Layer 11 of a small transformer language model trained on English Wikipedia (14 layers, counted from 0, width 64).
A neuron adds its activation times its output weights to the MLP's output. To switch it off is to set its activation to zero at one token and run the rest of the model.
A neuron's activation on a vector x is SiLU(gate . x) times (in . x), where the dot is the dot product.

Input weights of the MLP neurons that the questions are about. A number n stands for (n - 500) times 0.001.
n3 gate: 528 786 514 349 700 416 535 562 388 664 300 605 562 214 509 434 435 480 383 527 432 377 303 627 463 546 550 475 290 429 557 542 527 485 583 497 799 446 587 361 626 601 202 415 464 593 355 430 507 452 601 421 670 474 609 467 622 408 514 578 539 533 579 442
n11 gate: 450 139 607 768 522 658 617 219 505 847 477 246 459 403 843 573 599 284 553 610 585 461 801 531 348 391 477 415 276 419 686 464 392 238 437 493 770 391 349 493 426 383 663 434 372 543 452 598 508 660 273 370 524 489 466 467 648 758 446 603 367 491 623 477
n24 gate: 468 454 671 823 505 518 682 259 796 405 411 384 233 538 406 667 397 596 465 465 438 771 561 362 416 570 617 782 604 513 599 673 257 312 378 615 600 563 432 598 719 414 477 708 341 571 226 561 413 675 561 335 417 563 651 320 387 520 491 392 455 500 724 441
n28 gate: 376 459 564 371 640 389 696 825 356 483 438 643 474 588 341 440 588 314 458 447 403 684 386 519 495 781 506 709 596 426 413 691 579 357 704 733 391 483 503 479 718 576 539 446 416 654 256 405 345 436 348 484 490 380 643 259 373 604 395 606 346 616 389 424
n35 gate: 581 422 655 325 311 622 871 320 505 205 376 539 395 505 303 451 450 161 690 380 179 686 598 461 432 589 688 660 302 533 500 445 630 568 773 613 579 408 543 551 439 283 608 400 535 657 547 622 623 558 562 495 926 512 746 715 341 540 458 550 565 591 495 275
n41 gate: 679 192 564 496 672 430 143 807 454 571 639 429 428 638 621 463 440 316 607 631 249 569 573 474 657 687 627 497 606 649 162 360 360 285 572 624 190 242 383 404 363 477 299 852 455 459 333 694 257 251 700 337 429 499 802 378 579 656 341 515 486 494 568 796
n46 gate: 656 422 443 579 577 367 609 487 553 608 401 592 307 654 727 344 486 485 612 396 415 447 468 617 348 529 300 486 441 562 496 453 610 541 564 292 605 438 535 342 495 539 395 558 636 587 359 691 262 459 442 370 556 378 626 506 490 533 698 546 532 474 670 356
n52 gate: 495 409 593 589 74 688 495 567 621 400 507 592 401 736 518 488 797 521 542 562 390 648 561 500 355 506 405 456 517 197 564 347 492 186 650 333 540 524 482 527 670 284 673 395 275 313 450 438 651 416 523 619 574 935 429 652 347 435 553 563 368 547 187 264
n80 gate: 794 233 302 727 473 336 518 394 474 270 478 492 793 496 411 726 549 384 473 123 326 652 472 446 288 384 662 334 637 420 378 537 445 298 727 794 219 233 312 638 654 327 422 521 356 519 586 710 398 635 551 253 532 614 446 610 376 698 445 732 553 377 521 227
n81 gate: 370 376 540 281 386 290 209 395 681 963 251 239 479 501 527 506 770 463 535 258 622 653 385 551 639 363 540 444 435 512 339 543 532 459 658 324 386 504 482 784 336 504 629 496 368 660 611 382 278 478 701 451 532 677 558 394 313 521 425 443 351 616 176 548
n130 gate: 421 444 518 240 770 320 321 183 698 359 595 663 337 449 615 586 693 607 546 411 260 783 689 362 365 699 411 561 664 445 708 467 647 786 351 432 816 382 757 709 465 501 455 324 789 499 287 571 376 608 783 825 827 386 362 736 619 361 632 388 296 459 342 762
n131 gate: 277 528 130 607 484 463 470 652 765 693 408 426 586 575 545 808 387 343 230 616 315 625 461 556 452 779 395 473 664 793 768 503 585 360 565 603 300 557 378 565 368 283 582 542 702 542 230 558 519 417 294 583 553 572 513 370 432 495 697 332 595 642 233 533
n133 gate: 627 570 366 601 642 419 420 508 734 441 382 257 427 694 453 564 493 443 808 462 727 582 626 319 378 565 417 558 555 388 629 466 549 295 208 513 516 687 749 363 403 330 522 515 563 147 693 558 83 433 856 567 503 568 291 647 352 581 645 467 355 515 485 220
n158 gate: 430 444 458 535 523 555 521 728 784 599 622 504 434 558 428 634 615 221 884 330 399 188 338 531 399 457 863 562 481 664 436 400 602 442 153 737 339 428 318 439 310 641 557 281 473 359 530 380 603 567 269 535 674 574 252 601 374 276 757 422 701 505 254 755
n160 gate: 607 577 204 668 382 427 519 488 445 419 422 581 475 275 456 651 441 347 419 450 311 307 405 294 712 347 506 403 884 609 779 480 535 405 439 406 383 377 531 584 858 403 346 610 293 605 677 790 464 446 193 430 424 454 288 528 494 542 616 623 147 250 585 613
n183 gate: 514 534 489 729 755 516 437 688 510 323 326 638 222 611 560 350 509 623 598 682 174 409 315 450 504 505 841 521 621 591 705 222 98 479 722 365 366 396 733 578 431 467 287 576 543 695 527 604 551 353 490 416 662 569 464 407 662 528 571 654 313 314 552 386
n3 in: 568 413 628 336 559 384 499 380 491 667 380 676 560 460 505 396 477 645 508 356 332 519 480 693 657 496 680 474 393 513 371 494 668 467 589 334 481 446 507 501 327 320 464 351 441 568 553 604 685 446 481 287 719 425 517 511 625 551 462 565 466 527 435 486
n11 in: 525 325 359 621 566 659 597 537 292 187 573 428 505 813 558 796 292 466 710 662 725 187 672 238 672 263 463 725 684 666 614 368 686 248 424 525 748 352 704 560 529 439 468 403 726 366 653 400 551 443 379 376 378 226 566 477 299 815 537 596 602 437 490 630
n24 in: 382 577 417 470 482 365 563 483 459 301 297 457 118 493 525 560 693 556 613 619 558 774 659 498 727 818 603 589 577 432 437 625 585 605 519 564 486 370 537 325 466 502 437 573 339 664 371 511 390 665 496 132 168 471 736 401 745 506 571 316 634 522 592 623
n28 in: 513 394 585 391 575 534 366 416 455 676 462 275 303 422 605 410 697 605 345 401 470 421 577 572 631 379 559 545 370 732 488 202 298 571 481 220 468 414 631 520 662 684 589 413 715 414 361 684 97 468 641 542 669 362 693 525 567 641 479 556 801 552 466 494
n35 in: 621 536 277 539 416 575 574 604 582 653 352 494 574 636 287 849 538 371 644 501 431 682 279 592 555 696 417 679 319 664 587 604 730 557 589 93 637 653 736 438 398 531 491 407 814 299 825 329 857 242 413 472 711 482 554 222 658 295 515 303 352 372 322 387
n41 in: 738 296 203 462 322 328 355 672 503 413 485 265 205 552 524 609 736 550 549 539 643 473 650 420 244 686 620 354 318 527 395 153 771 521 699 389 421 701 663 398 529 328 306 341 545 492 561 329 578 434 732 458 425 539 767 623 553 674 338 565 348 103 292 427
n46 in: 765 379 438 388 429 631 493 427 309 510 727 742 587 472 472 621 298 383 606 666 572 488 665 532 560 541 410 614 594 678 574 337 665 636 416 411 458 666 687 500 527 466 444 509 605 454 523 474 296 415 477 460 552 495 713 242 491 450 527 474 535 527 739 404
n52 in: 445 556 820 567 466 624 503 506 638 518 367 525 490 880 535 419 431 324 241 588 324 480 681 402 26 515 445 445 453 425 641 672 567 264 775 658 602 557 526 739 382 271 748 491 104 245 720 301 733 428 645 562 487 880 467 500 446 383 618 792 588 567 274 739
n80 in: 420 498 513 489 394 631 609 250 690 594 317 845 603 288 537 545 573 390 182 415 77 567 768 624 526 761 428 325 682 581 246 295 353 333 376 655 562 460 496 603 434 333 479 171 480 614 555 734 692 744 669 535 491 496 359 322 545 504 196 628 495 468 747 716
n81 in: 507 529 760 344 616 541 852 581 542 729 536 420 540 509 614 449 702 397 748 646 254 567 682 356 558 772 340 380 454 446 396 444 653 383 261 628 238 575 160 359 705 680 369 209 614 428 398 447 433 757 617 383 750 382 360 453 707 607 447 219 286 412 611 621
n130 in: 709 570 506 808 344 509 534 795 642 291 301 537 500 242 615 775 537 306 493 788 794 540 668 591 319 421 448 583 356 604 524 778 505 742 647 360 765 236 364 693 432 494 878 421 648 407 693 430 527 685 423 594 621 341 369 489 526 397 961 505 505 657 244 594
n131 in: 462 698 799 774 754 162 479 650 540 209 765 413 478 749 304 312 588 445 516 490 380 546 154 314 292 686 359 749 560 540 488 815 573 896 741 410 525 594 317 532 670 723 493 575 358 555 695 416 305 409 441 566 653 575 570 647 595 357 224 495 350 490 712 653
n133 in: 623 483 550 243 178 671 777 397 357 663 710 512 364 477 427 692 487 572 237 336 454 549 401 523 787 802 665 345 555 679 461 772 472 288 575 543 511 605 741 359 500 489 588 459 420 620 632 460 643 698 560 100 474 520 746 616 469 230 584 466 521 458 392 162
n158 in: 554 425 510 317 567 337 717 344 530 366 429 889 420 475 220 311 184 423 510 538 286 482 521 537 786 400 661 638 544 489 688 449 682 428 477 749 560 647 356 613 780 281 271 528 673 427 590 236 421 293 478 874 578 82 623 583 627 191 586 494 571 627 496 374
n160 in: 566 334 477 636 575 363 315 519 639 510 440 457 400 497 507 703 353 479 526 818 356 144 468 791 533 339 769 213 647 460 383 405 485 452 555 708 379 124 571 366 660 528 348 729 515 646 385 404 500 495 445 525 474 436 413 354 433 605 415 417 546 390 584 333
n183 in: 656 287 605 572 570 600 594 538 358 397 481 792 430 352 293 552 347 884 489 219 407 244 402 628 770 251 614 505 495 531 231 365 653 462 688 561 495 507 508 575 667 388 448 651 592 570 611 673 510 523 137 713 395 299 685 462 174 489 265 696 333 446 497 196

Output weights of the MLP neurons that the questions are about. A number n stands for (n - 500) times 0.0011.
n3: 440 527 469 518 438 480 542 570 504 634 563 424 522 290 544 603 459 552 356 616 617 234 413 544 374 368 541 344 436 493 560 420 485 518 635 707 597 526 603 281 565 714 344 421 663 543 495 328 593 465 548 693 382 584 401 538 540 318 354 616 623 507 684 626
n11: 431 592 533 612 514 371 489 391 121 472 677 343 457 331 687 611 385 231 292 785 443 511 285 572 407 342 500 495 397 545 654 294 540 524 213 708 138 420 657 458 348 349 639 397 608 566 506 389 481 662 215 491 535 533 553 713 371 548 564 457 599 570 666 629
n24: 488 675 626 603 415 290 571 435 401 541 584 627 447 338 325 817 492 780 590 463 401 578 508 519 530 567 420 351 519 626 399 568 402 457 746 787 513 333 673 542 558 505 364 362 288 646 471 438 727 315 589 575 472 424 404 391 554 500 554 678 778 435 505 457
n28: 392 505 511 569 497 347 382 537 530 372 547 511 586 393 535 513 470 450 478 388 760 284 523 682 432 671 423 454 510 522 575 438 553 506 464 318 487 424 409 478 713 414 732 445 508 519 744 304 682 541 388 501 506 551 619 491 563 405 685 269 351 541 564 501
n35: 239 658 585 786 420 398 314 531 448 638 629 504 428 588 515 410 488 440 647 475 287 440 347 548 620 438 338 677 592 405 555 611 622 395 565 260 735 340 420 719 587 600 745 485 662 670 684 322 498 662 367 676 751 729 253 447 553 447 449 911 555 742 632 395
n41: 419 561 547 644 637 643 498 441 599 432 672 527 367 500 563 467 671 687 445 543 247 244 480 380 353 816 589 420 553 691 876 496 294 515 282 433 323 462 438 299 842 419 540 354 668 247 584 558 564 493 608 855 399 483 321 673 464 431 610 382 684 550 439 547
n46: 490 451 594 732 627 604 565 556 580 590 474 531 576 385 732 475 356 384 583 601 510 637 337 568 485 413 530 580 357 612 505 590 516 496 576 484 474 497 692 569 354 417 237 375 609 593 483 514 539 730 503 419 644 563 628 396 273 555 419 630 561 679 621 591
n52: 357 649 509 226 155 570 658 507 473 588 658 402 743 415 517 394 348 586 589 477 359 651 358 594 595 630 601 347 326 730 484 297 317 560 505 611 466 100 437 544 640 525 513 500 873 834 393 512 393 664 320 521 474 349 534 650 549 466 210 478 343 411 522 456
n80: 535 654 523 371 150 103 458 374 477 633 622 318 382 643 408 345 389 638 710 306 525 658 523 414 649 349 457 403 425 504 340 337 762 604 689 731 386 652 476 179 631 640 721 513 532 438 531 476 695 444 556 390 288 472 670 842 467 615 412 526 509 386 506 238
n81: 715 624 441 661 546 582 305 452 575 430 224 371 533 537 442 498 348 599 713 308 602 573 541 523 577 788 722 660 783 440 410 563 233 386 671 298 567 363 512 526 418 691 390 509 704 579 428 780 650 638 592 411 564 619 301 519 370 516 655 375 380 590 509 402
n130: 676 443 810 569 674 331 441 242 527 392 421 437 351 435 286 527 837 645 458 249 513 213 677 552 529 287 360 613 518 342 538 488 488 770 407 650 475 562 724 596 258 595 410 321 468 462 353 437 504 466 574 482 561 535 517 790 526 653 518 624 327 490 426 666
n131: 516 673 318 593 423 591 582 275 667 618 485 488 439 224 455 490 554 567 204 407 410 602 544 499 381 316 728 425 507 501 554 399 348 278 422 394 632 650 522 355 192 320 672 134 793 464 375 379 702 363 705 501 438 601 471 471 401 480 469 369 649 491 400 461
n133: 593 372 397 367 636 183 367 614 336 267 542 529 591 607 316 585 590 634 591 581 638 441 499 604 713 610 515 456 554 423 571 612 638 757 641 320 387 569 783 358 666 737 614 559 397 573 423 573 401 568 758 577 577 434 541 438 620 388 674 261 474 520 390 290
n158: 342 828 583 513 609 739 303 477 531 710 993 556 456 559 421 538 322 393 521 561 378 530 695 402 496 531 577 530 394 581 595 429 376 517 325 454 792 476 394 467 344 317 617 598 668 536 334 579 498 494 684 335 494 449 281 253 380 427 276 517 466 373 850 416
n160: 403 466 580 271 372 389 679 490 856 637 489 471 614 581 584 689 527 432 561 414 542 391 496 389 423 522 511 514 212 490 453 579 306 446 841 686 453 480 596 611 734 485 491 697 289 351 332 768 479 578 617 365 406 429 487 417 436 569 594 258 466 501 580 558
n183: 297 551 263 496 357 324 674 233 530 539 374 503 375 455 334 320 600 573 764 408 388 402 324 608 375 406 640 566 252 462 534 306 649 500 612 588 487 567 422 422 417 704 539 510 371 365 695 613 335 346 468 497 133 754 743 536 359 658 375 568 572 459 399 582

Each question names a token from some text and the token that comes next. It shows the vector x that enters the MLP there. A number n stands for (n - 500) times 0.016.

Then comes g, the gradient of the next token's log-probability with respect to the MLP's output, scaled to length 1. A neuron's effect is roughly proportional to its activation times (output weights . g). A number n stands for (n - 500) times 0.001.

"duc", then "ers"
x: 532 588 666 405 479 303 552 429 539 605 393 362 487 525 394 703 390 619 598 612 468 330 411 383 434 576 355 285 485 646 492 537 246 542 358 525 484 436 506 485 343 550 326 296 472 367 428 394 404 475 608 500 412 472 438 275 332 677 389 702 722 465 562 596
g: 646 364 689 450 473 595 564 288 499 579 378 626 649 760 455 538 543 453 547 668 370 563 527 322 622 688 645 624 491 487 555 435 451 357 467 619 268 552 444 577 449 433 596 465 486 410 432 739 736 517 540 485 631 494 315 327 418 601 808 727 370 630 477 347
Which two neurons, each switched off alone, lower its probability most, in order? n3, n81

" You", then "n"
x: 480 432 296 498 266 448 568 555 371 591 634 637 308 388 666 722 524 457 571 552 283 503 485 462 443 597 481 384 485 351 382 488 322 532 516 407 608 565 628 398 598 569 486 401 531 684 311 476 486 408 696 509 552 636 529 496 600 454 427 523 603 657 776 433
g: 564 552 447 736 604 419 509 543 613 356 473 466 448 534 417 468 418 366 544 155 495 472 366 563 466 624 583 562 384 624 721 359 566 767 645 408 327 458 594 416 489 535 517 601 538 538 590 288 577 701 582 562 803 738 568 574 288 567 503 545 649 603 736 495
Which neuron, switched off, lowers the next token's probability most? n46

"tan", then "ker"
x: 606 559 362 691 315 414 438 583 371 627 618 384 353 482 580 346 481 611 611 511 464 367 473 553 374 673 369 423 414 536 691 495 270 530 697 592 397 552 468 600 631 599 435 698 560 623 504 488 275 525 430 571 464 534 469 264 398 666 353 738 525 490 504 444
g: 743 416 579 274 460 508 278 433 537 444 546 681 365 621 398 397 405 487 525 646 522 248 243 800 396 236 531 568 652 563 652 493 583 456 310 330 590 397 496 477 723 447 542 486 536 516 551 393 573 429 480 683 573 469 327 522 596 492 464 772 576 495 426 470
Which neuron, switched off, raises the next token's probability most? n160

"-", then " Best"
x: 401 541 498 388 277 410 554 598 576 597 526 381 381 613 435 544 401 612 594 584 733 258 498 517 507 519 310 516 506 427 565 369 268 290 537 610 579 705 523 442 480 488 476 456 581 554 482 429 646 544 505 414 478 239 395 381 519 215 417 463 539 431 702 437
g: 638 334 341 761 354 636 588 510 298 577 604 684 457 519 577 637 614 651 477 512 329 514 488 497 519 675 441 456 526 626 588 362 498 397 54 413 290 535 551 566 501 317 537 305 418 672 668 465 659 576 516 417 501 445 326 352 524 661 444 564 486 425 432 446
Which neuron, switched off, raises the next token's probability most? n133

"ar", then "-"
x: 633 574 444 541 237 409 471 516 453 640 586 483 438 517 492 600 510 604 751 605 466 375 440 567 502 700 410 500 426 497 605 556 145 647 569 546 635 494 603 445 500 501 402 644 493 596 585 409 535 415 497 390 385 664 559 345 491 525 387 504 424 570 514 405
g: 486 474 458 556 468 361 370 449 652 356 675 400 707 327 820 627 570 345 573 584 492 255 502 520 453 574 514 398 468 530 472 687 611 276 608 681 439 419 706 565 543 346 289 531 649 539 453 477 624 612 493 306 360 270 462 566 559 606 588 625 239 561 433 508
Which neuron, switched off, lowers the next token's probability most? n183

"or", then "go"
x: 451 713 445 358 209 288 497 540 437 466 664 523 477 436 580 447 526 516 606 316 491 485 628 630 339 642 398 458 473 327 649 620 392 559 452 567 552 575 515 425 474 652 596 570 443 389 583 488 707 418 506 682 572 597 429 489 432 497 658 322 523 492 788 654
g: 486 431 596 567 410 465 643 344 492 637 426 400 459 364 414 491 459 425 515 591 576 387 588 453 609 557 415 575 455 387 368 546 597 451 496 651 417 771 966 523 620 299 555 483 430 703 379 696 492 608 621 567 245 500 362 297 579 577 645 275 409 607 566 564
Which neuron, switched off, lowers the next token's probability most? n160

" Bro", then "ad"
x: 471 748 334 543 309 474 708 628 282 434 442 297 427 535 604 495 429 505 506 515 609 529 422 426 277 516 528 477 527 566 577 391 352 664 579 785 392 576 540 456 536 685 390 465 599 594 484 385 517 604 684 488 434 506 536 414 519 582 348 711 557 553 742 279
g: 218 589 564 325 545 673 442 451 386 618 441 467 689 500 459 578 630 495 644 329 707 326 808 592 557 367 639 512 464 614 294 343 479 535 584 581 457 447 478 519 370 499 655 604 468 611 401 560 559 360 608 565 669 399 640 432 283 523 428 252 371 336 479 297
Which two neurons, each switched off alone, lower its probability most, in order? n3, n35

" po", then "ol"
x: 544 468 271 361 346 390 616 656 657 591 472 478 453 366 548 472 282 591 510 453 502 446 285 526 462 228 461 439 446 508 581 692 380 513 728 561 458 511 442 579 649 530 565 560 593 644 533 317 459 436 609 483 305 400 670 396 462 660 388 725 427 434 731 559
g: 193 556 385 435 444 522 712 482 464 546 426 630 842 450 476 614 611 538 646 704 619 272 693 360 429 606 607 561 568 565 675 657 585 530 576 608 472 360 430 458 535 366 619 514 388 289 673 606 275 398 477 423 538 263 521 411 412 469 340 463 484 398 445 379
Which neuron, switched off, lowers the next token's probability most? n160

" after", then "ward"
x: 289 545 500 536 234 430 600 607 554 534 498 358 514 401 507 582 427 475 372 632 280 482 481 541 464 520 572 417 404 660 600 499 239 583 513 598 572 596 466 354 391 427 567 494 430 708 606 526 606 604 505 567 349 312 576 418 322 425 439 326 619 501 694 584
g: 475 515 282 500 446 318 562 486 374 282 383 225 221 378 469 591 765 473 578 682 538 514 575 550 458 493 491 468 604 430 490 558 715 547 700 639 438 339 377 491 602 412 495 783 506 603 744 489 451 666 551 555 467 590 647 726 355 697 593 500 451 455 554 525
Which neuron, switched off, lowers the next token's probability most? n131

"n", then "'"
x: 400 558 451 504 129 407 479 676 343 527 586 423 629 563 546 477 438 491 430 497 614 703 593 370 437 683 390 425 526 529 505 685 415 436 414 542 584 380 512 453 647 516 544 445 539 474 445 448 665 291 594 558 597 521 626 340 510 572 497 574 617 319 644 504
g: 461 448 408 797 600 487 453 538 547 425 620 604 432 532 502 532 572 491 354 590 536 587 517 552 342 608 481 508 262 419 490 575 496 390 503 626 367 402 651 640 580 57 622 488 697 584 359 480 678 252 416 416 342 409 480 684 384 445 447 424 339 758 428 377
Which neuron, switched off, lowers the next token's probability most? n41

" d", then "ri"
x: 367 477 313 472 371 272 373 809 441 680 627 570 523 456 549 488 481 682 704 599 647 355 645 386 353 277 388 397 364 506 613 482 420 485 718 669 577 511 497 541 567 515 630 595 528 724 563 419 567 308 564 437 367 477 388 486 619 580 443 390 473 483 537 466
g: 645 675 426 478 482 419 385 426 383 615 458 341 226 680 623 278 545 464 478 641 499 431 522 484 399 443 227 543 476 281 621 712 485 564 523 450 599 504 756 678 588 543 541 451 547 529 399 679 273 431 623 590 728 482 461 558 392 503 751 593 537 601 517 258
Which neuron, switched off, lowers the next token's probability most? n133

" tr", then "ack"
x: 467 521 501 401 303 409 499 669 346 599 501 287 523 333 491 474 500 491 593 617 571 367 532 266 394 288 545 414 540 601 695 348 482 465 585 672 580 449 566 647 513 412 491 591 602 679 695 487 496 442 674 693 405 593 325 454 620 664 338 525 601 392 677 392
g: 534 692 472 359 461 657 477 446 499 416 712 585 711 728 497 563 379 594 483 655 649 690 480 502 428 515 406 341 939 431 512 425 705 304 352 528 490 479 430 531 492 312 368 496 434 747 629 423 535 401 465 687 399 320 453 613 465 503 597 643 454 454 409 564
Which neuron, switched off, raises the next token's probability most? n160

" pro", then "per"
x: 448 521 393 520 299 461 603 511 496 458 465 527 400 274 409 573 433 488 607 325 263 439 315 476 452 411 479 402 379 279 591 531 469 529 694 838 444 438 701 560 525 440 263 484 677 708 454 596 284 426 511 470 354 488 618 597 548 563 422 666 634 457 647 443
g: 423 491 284 376 470 457 258 331 394 389 385 353 268 628 583 514 591 502 465 624 562 367 636 493 611 513 413 725 343 272 663 283 518 465 309 496 648 534 433 601 611 400 449 554 332 379 700 650 367 247 465 360 340 434 631 624 459 468 458 647 599 444 429 551
Which two neurons, each switched off alone, lower its probability most, in order? n183, n35

"s", then " tr"
x: 457 567 516 483 180 462 512 488 555 640 523 451 663 503 487 540 421 434 524 481 283 375 571 546 485 742 407 510 437 493 548 543 166 570 515 451 542 689 501 609 486 443 554 470 549 688 543 471 455 449 587 588 332 451 504 435 369 514 334 604 642 537 470 395
g: 494 521 456 324 399 611 511 488 498 213 653 591 461 513 423 592 514 784 894 720 549 539 444 563 501 493 449 404 455 626 573 556 360 556 493 510 603 363 591 438 575 619 601 505 672 621 381 515 394 610 270 609 386 242 326 579 610 390 759 383 433 415 574 474
Which two neurons, each switched off alone, lower its probability most, in order? n52, n131

"ook", then " of"
x: 375 624 435 250 178 338 456 549 537 567 593 381 384 506 401 647 484 427 697 491 520 596 463 498 485 528 536 366 404 321 610 478 242 356 501 498 583 646 527 521 427 582 491 384 430 361 512 459 489 459 489 621 469 710 445 442 396 484 519 551 442 438 548 442
g: 404 636 339 455 574 334 289 343 662 666 628 614 486 378 508 418 615 608 444 466 514 318 712 502 540 499 457 531 536 407 467 446 414 601 470 314 336 529 561 376 508 301 493 572 491 514 424 428 232 214 446 471 480 603 547 437 452 95 346 402 647 624 289 503
Which neuron, switched off, lowers the next token's probability most? n133

"ach", then " "
x: 361 393 644 361 336 458 521 406 500 588 546 398 514 573 398 547 481 546 471 676 353 383 453 375 457 679 254 345 471 397 469 607 153 490 541 600 673 569 594 606 390 599 543 655 519 504 469 498 461 446 589 621 356 625 492 396 269 548 353 512 645 576 470 412
g: 348 733 317 498 484 458 417 705 415 505 723 601 520 520 486 521 520 527 508 360 420 584 398 691 633 521 350 532 428 589 540 548 206 788 565 575 524 409 504 562 532 596 305 423 637 625 542 342 331 505 246 571 609 214 478 577 469 239 389 547 407 519 678 489
Which neuron, switched off, raises the next token's probability most? n24

"al", then " part"
x: 522 485 503 248 281 355 523 497 445 425 611 372 584 389 627 504 579 677 534 421 411 442 556 564 563 619 409 436 419 374 631 514 148 684 406 467 579 552 567 486 441 575 702 467 633 625 393 588 510 482 370 489 472 523 491 379 553 663 373 509 383 454 492 530
g: 577 578 332 552 639 585 406 590 487 574 513 453 749 462 481 433 311 468 563 470 481 378 503 472 456 556 467 570 623 630 481 162 336 493 474 340 499 368 385 372 466 472 382 676 565 715 574 550 477 612 170 581 431 358 595 479 382 197 437 156 365 505 429 457
Which neuron, switched off, raises the next token's probability most? n11

" Tom", then "i"
x: 482 634 420 566 245 439 701 674 422 542 578 659 616 397 594 603 288 422 557 539 608 632 622 555 545 472 501 531 451 458 523 483 345 532 671 406 614 604 639 387 713 417 493 468 515 518 369 362 539 395 575 634 421 607 421 256 658 604 407 592 698 494 678 438
g: 396 546 537 365 318 342 772 351 593 825 561 273 425 389 665 536 330 397 582 424 419 405 531 456 490 390 335 464 580 547 497 455 658 525 418 483 399 524 343 689 527 783 228 433 512 360 489 492 375 658 611 627 545 598 447 579 669 674 327 552 399 518 525 507
Which neuron, switched off, lowers the next token's probability most? n28

"am", then "a"
x: 506 502 509 332 113 459 649 555 372 424 676 467 588 462 597 574 474 479 465 384 503 591 564 509 582 560 515 584 315 446 534 478 361 594 503 473 644 504 494 497 570 502 342 431 493 334 531 315 353 440 484 570 565 706 488 326 668 560 574 487 630 530 530 622
g: 423 534 634 550 465 382 707 490 716 535 300 649 603 485 548 523 433 361 669 618 288 447 421 304 755 311 514 390 295 547 302 323 708 691 466 542 458 654 579 529 483 572 478 483 587 213 292 527 378 489 594 486 498 614 550 357 493 609 394 416 381 677 611 497
Which neuron, switched off, lowers the next token's probability most? n160

" h", then "app"
x: 424 426 358 423 340 447 774 565 519 387 605 293 734 551 574 653 530 585 481 492 394 360 493 403 501 475 187 355 472 602 588 427 532 543 607 716 602 321 291 355 580 684 642 524 461 507 682 517 525 314 617 513 421 435 543 328 624 546 304 493 564 498 629 306
g: 432 185 592 746 526 526 368 611 506 205 596 413 558 394 407 559 483 494 497 282 734 524 643 665 650 345 515 426 329 526 418 497 494 274 445 487 492 387 526 401 439 483 701 555 599 694 727 454 560 475 450 507 302 568 537 767 372 605 521 400 675 496 454 580
Which neuron, switched off, lowers the next token's probability most? n11

"y", then ":"
x: 389 518 459 420 100 440 396 650 442 487 406 484 481 502 452 630 552 399 548 409 389 461 458 480 517 703 484 424 465 414 463 527 253 513 444 524 579 610 522 515 561 486 507 389 554 596 465 386 435 421 657 624 505 594 615 316 364 436 450 547 617 577 454 452
g: 265 501 457 443 552 372 548 352 791 494 609 380 483 617 411 494 653 408 360 388 657 352 176 360 556 642 571 442 605 505 460 577 554 505 451 614 498 409 270 363 459 563 460 723 592 556 399 431 561 325 489 615 316 488 261 580 716 382 224 476 505 592 555 448
Which neuron, switched off, raises the next token's probability most? n3

" of", then " Mor"
x: 514 492 326 423 159 379 461 541 613 459 563 475 445 383 508 582 443 540 660 435 633 620 332 415 503 572 571 474 396 567 518 496 240 547 330 407 666 623 512 423 522 448 500 262 582 595 548 583 607 388 452 553 493 505 463 529 357 442 384 367 609 500 623 568
g: 789 472 446 449 457 545 653 557 513 321 441 411 342 409 257 430 352 381 411 515 589 627 608 405 602 476 494 619 626 540 500 642 556 546 813 364 587 538 276 529 577 352 616 537 417 579 675 319 579 440 411 651 476 533 306 349 688 493 761 426 688 427 494 686
Which neuron, switched off, lowers the next token's probability most? n158

" Do", then "es"
x: 421 492 454 519 198 463 761 735 360 500 433 461 402 492 545 690 469 436 496 542 502 490 357 313 394 551 431 437 506 391 507 618 383 569 638 604 501 433 577 330 713 557 421 482 526 609 552 508 374 309 474 452 341 560 584 422 464 574 506 583 601 531 730 299
g: 534 463 756 359 443 589 497 312 375 565 333 354 436 537 355 490 534 462 642 760 461 446 642 397 472 478 542 289 486 443 548 353 586 589 576 373 514 632 507 355 413 579 703 748 417 588 356 467 638 659 677 633 447 592 368 324 405 872 420 517 657 474 557 573
Which neuron, switched off, raises the next token's probability most? n80

" or", then "che"
x: 482 535 473 588 234 505 708 560 677 527 646 542 517 413 616 451 494 563 548 364 261 373 536 457 401 448 363 385 462 519 663 537 211 593 385 538 600 568 561 498 688 513 401 433 527 624 381 584 324 541 450 646 513 381 558 482 564 528 335 367 546 578 609 433
g: 482 560 299 723 437 424 331 562 459 555 392 472 377 566 525 318 621 497 493 194 664 401 538 681 304 330 443 416 528 559 471 536 743 594 390 619 456 530 472 656 598 614 455 508 565 578 403 459 458 685 706 597 280 689 532 625 368 664 559 531 256 312 639 395
Which neuron, switched off, raises the next token's probability most? n130

"us", then " ("
x: 405 516 622 394 90 580 481 526 554 568 504 467 463 599 501 408 480 494 580 542 523 403 461 471 526 713 436 486 356 420 612 583 311 481 521 482 562 647 543 555 622 436 399 389 560 514 452 303 667 400 535 630 396 594 498 361 472 399 475 462 691 532 486 554
g: 622 495 432 438 447 496 432 370 370 587 673 377 453 412 383 520 622 354 477 486 709 553 331 509 447 444 410 646 428 555 220 447 598 596 520 463 688 615 630 360 523 667 396 515 467 435 52 464 264 441 551 567 555 504 648 516 585 494 408 826 607 552 330 614
Which neuron, switched off, raises the next token's probability most? n52

" Ro", then "te"
x: 442 619 428 483 264 481 740 801 455 488 511 519 395 467 624 528 325 407 439 427 553 639 636 611 345 507 519 399 485 531 475 402 387 618 629 686 391 468 493 390 738 581 410 519 521 624 368 472 555 551 552 500 317 615 603 379 538 538 470 538 685 523 828 524
g: 583 368 436 513 403 513 464 400 695 702 586 515 583 367 106 559 553 552 550 335 495 331 250 626 438 509 348 408 441 567 498 723 580 490 425 585 187 450 663 646 538 667 439 277 588 536 425 380 611 580 508 367 598 298 394 613 487 617 462 454 682 547 547 498
Which neuron, switched off, lowers the next token's probability most? n24

",", then " with"
x: 411 644 516 432 257 538 625 596 591 472 477 461 600 518 450 589 399 606 411 397 400 379 444 601 469 521 275 414 446 491 512 457 222 492 437 610 469 611 494 414 377 540 580 595 447 673 647 464 599 461 499 525 545 224 519 245 376 319 385 544 527 666 418 438
g: 250 469 608 397 512 451 709 472 778 411 467 475 427 652 541 683 312 421 410 463 450 309 516 460 286 604 639 364 643 215 346 521 610 470 587 581 437 652 544 542 522 667 530 712 611 518 644 668 414 472 509 312 535 611 515 583 357 546 404 611 338 423 294 665
Which neuron, switched off, lowers the next token's probability most? n131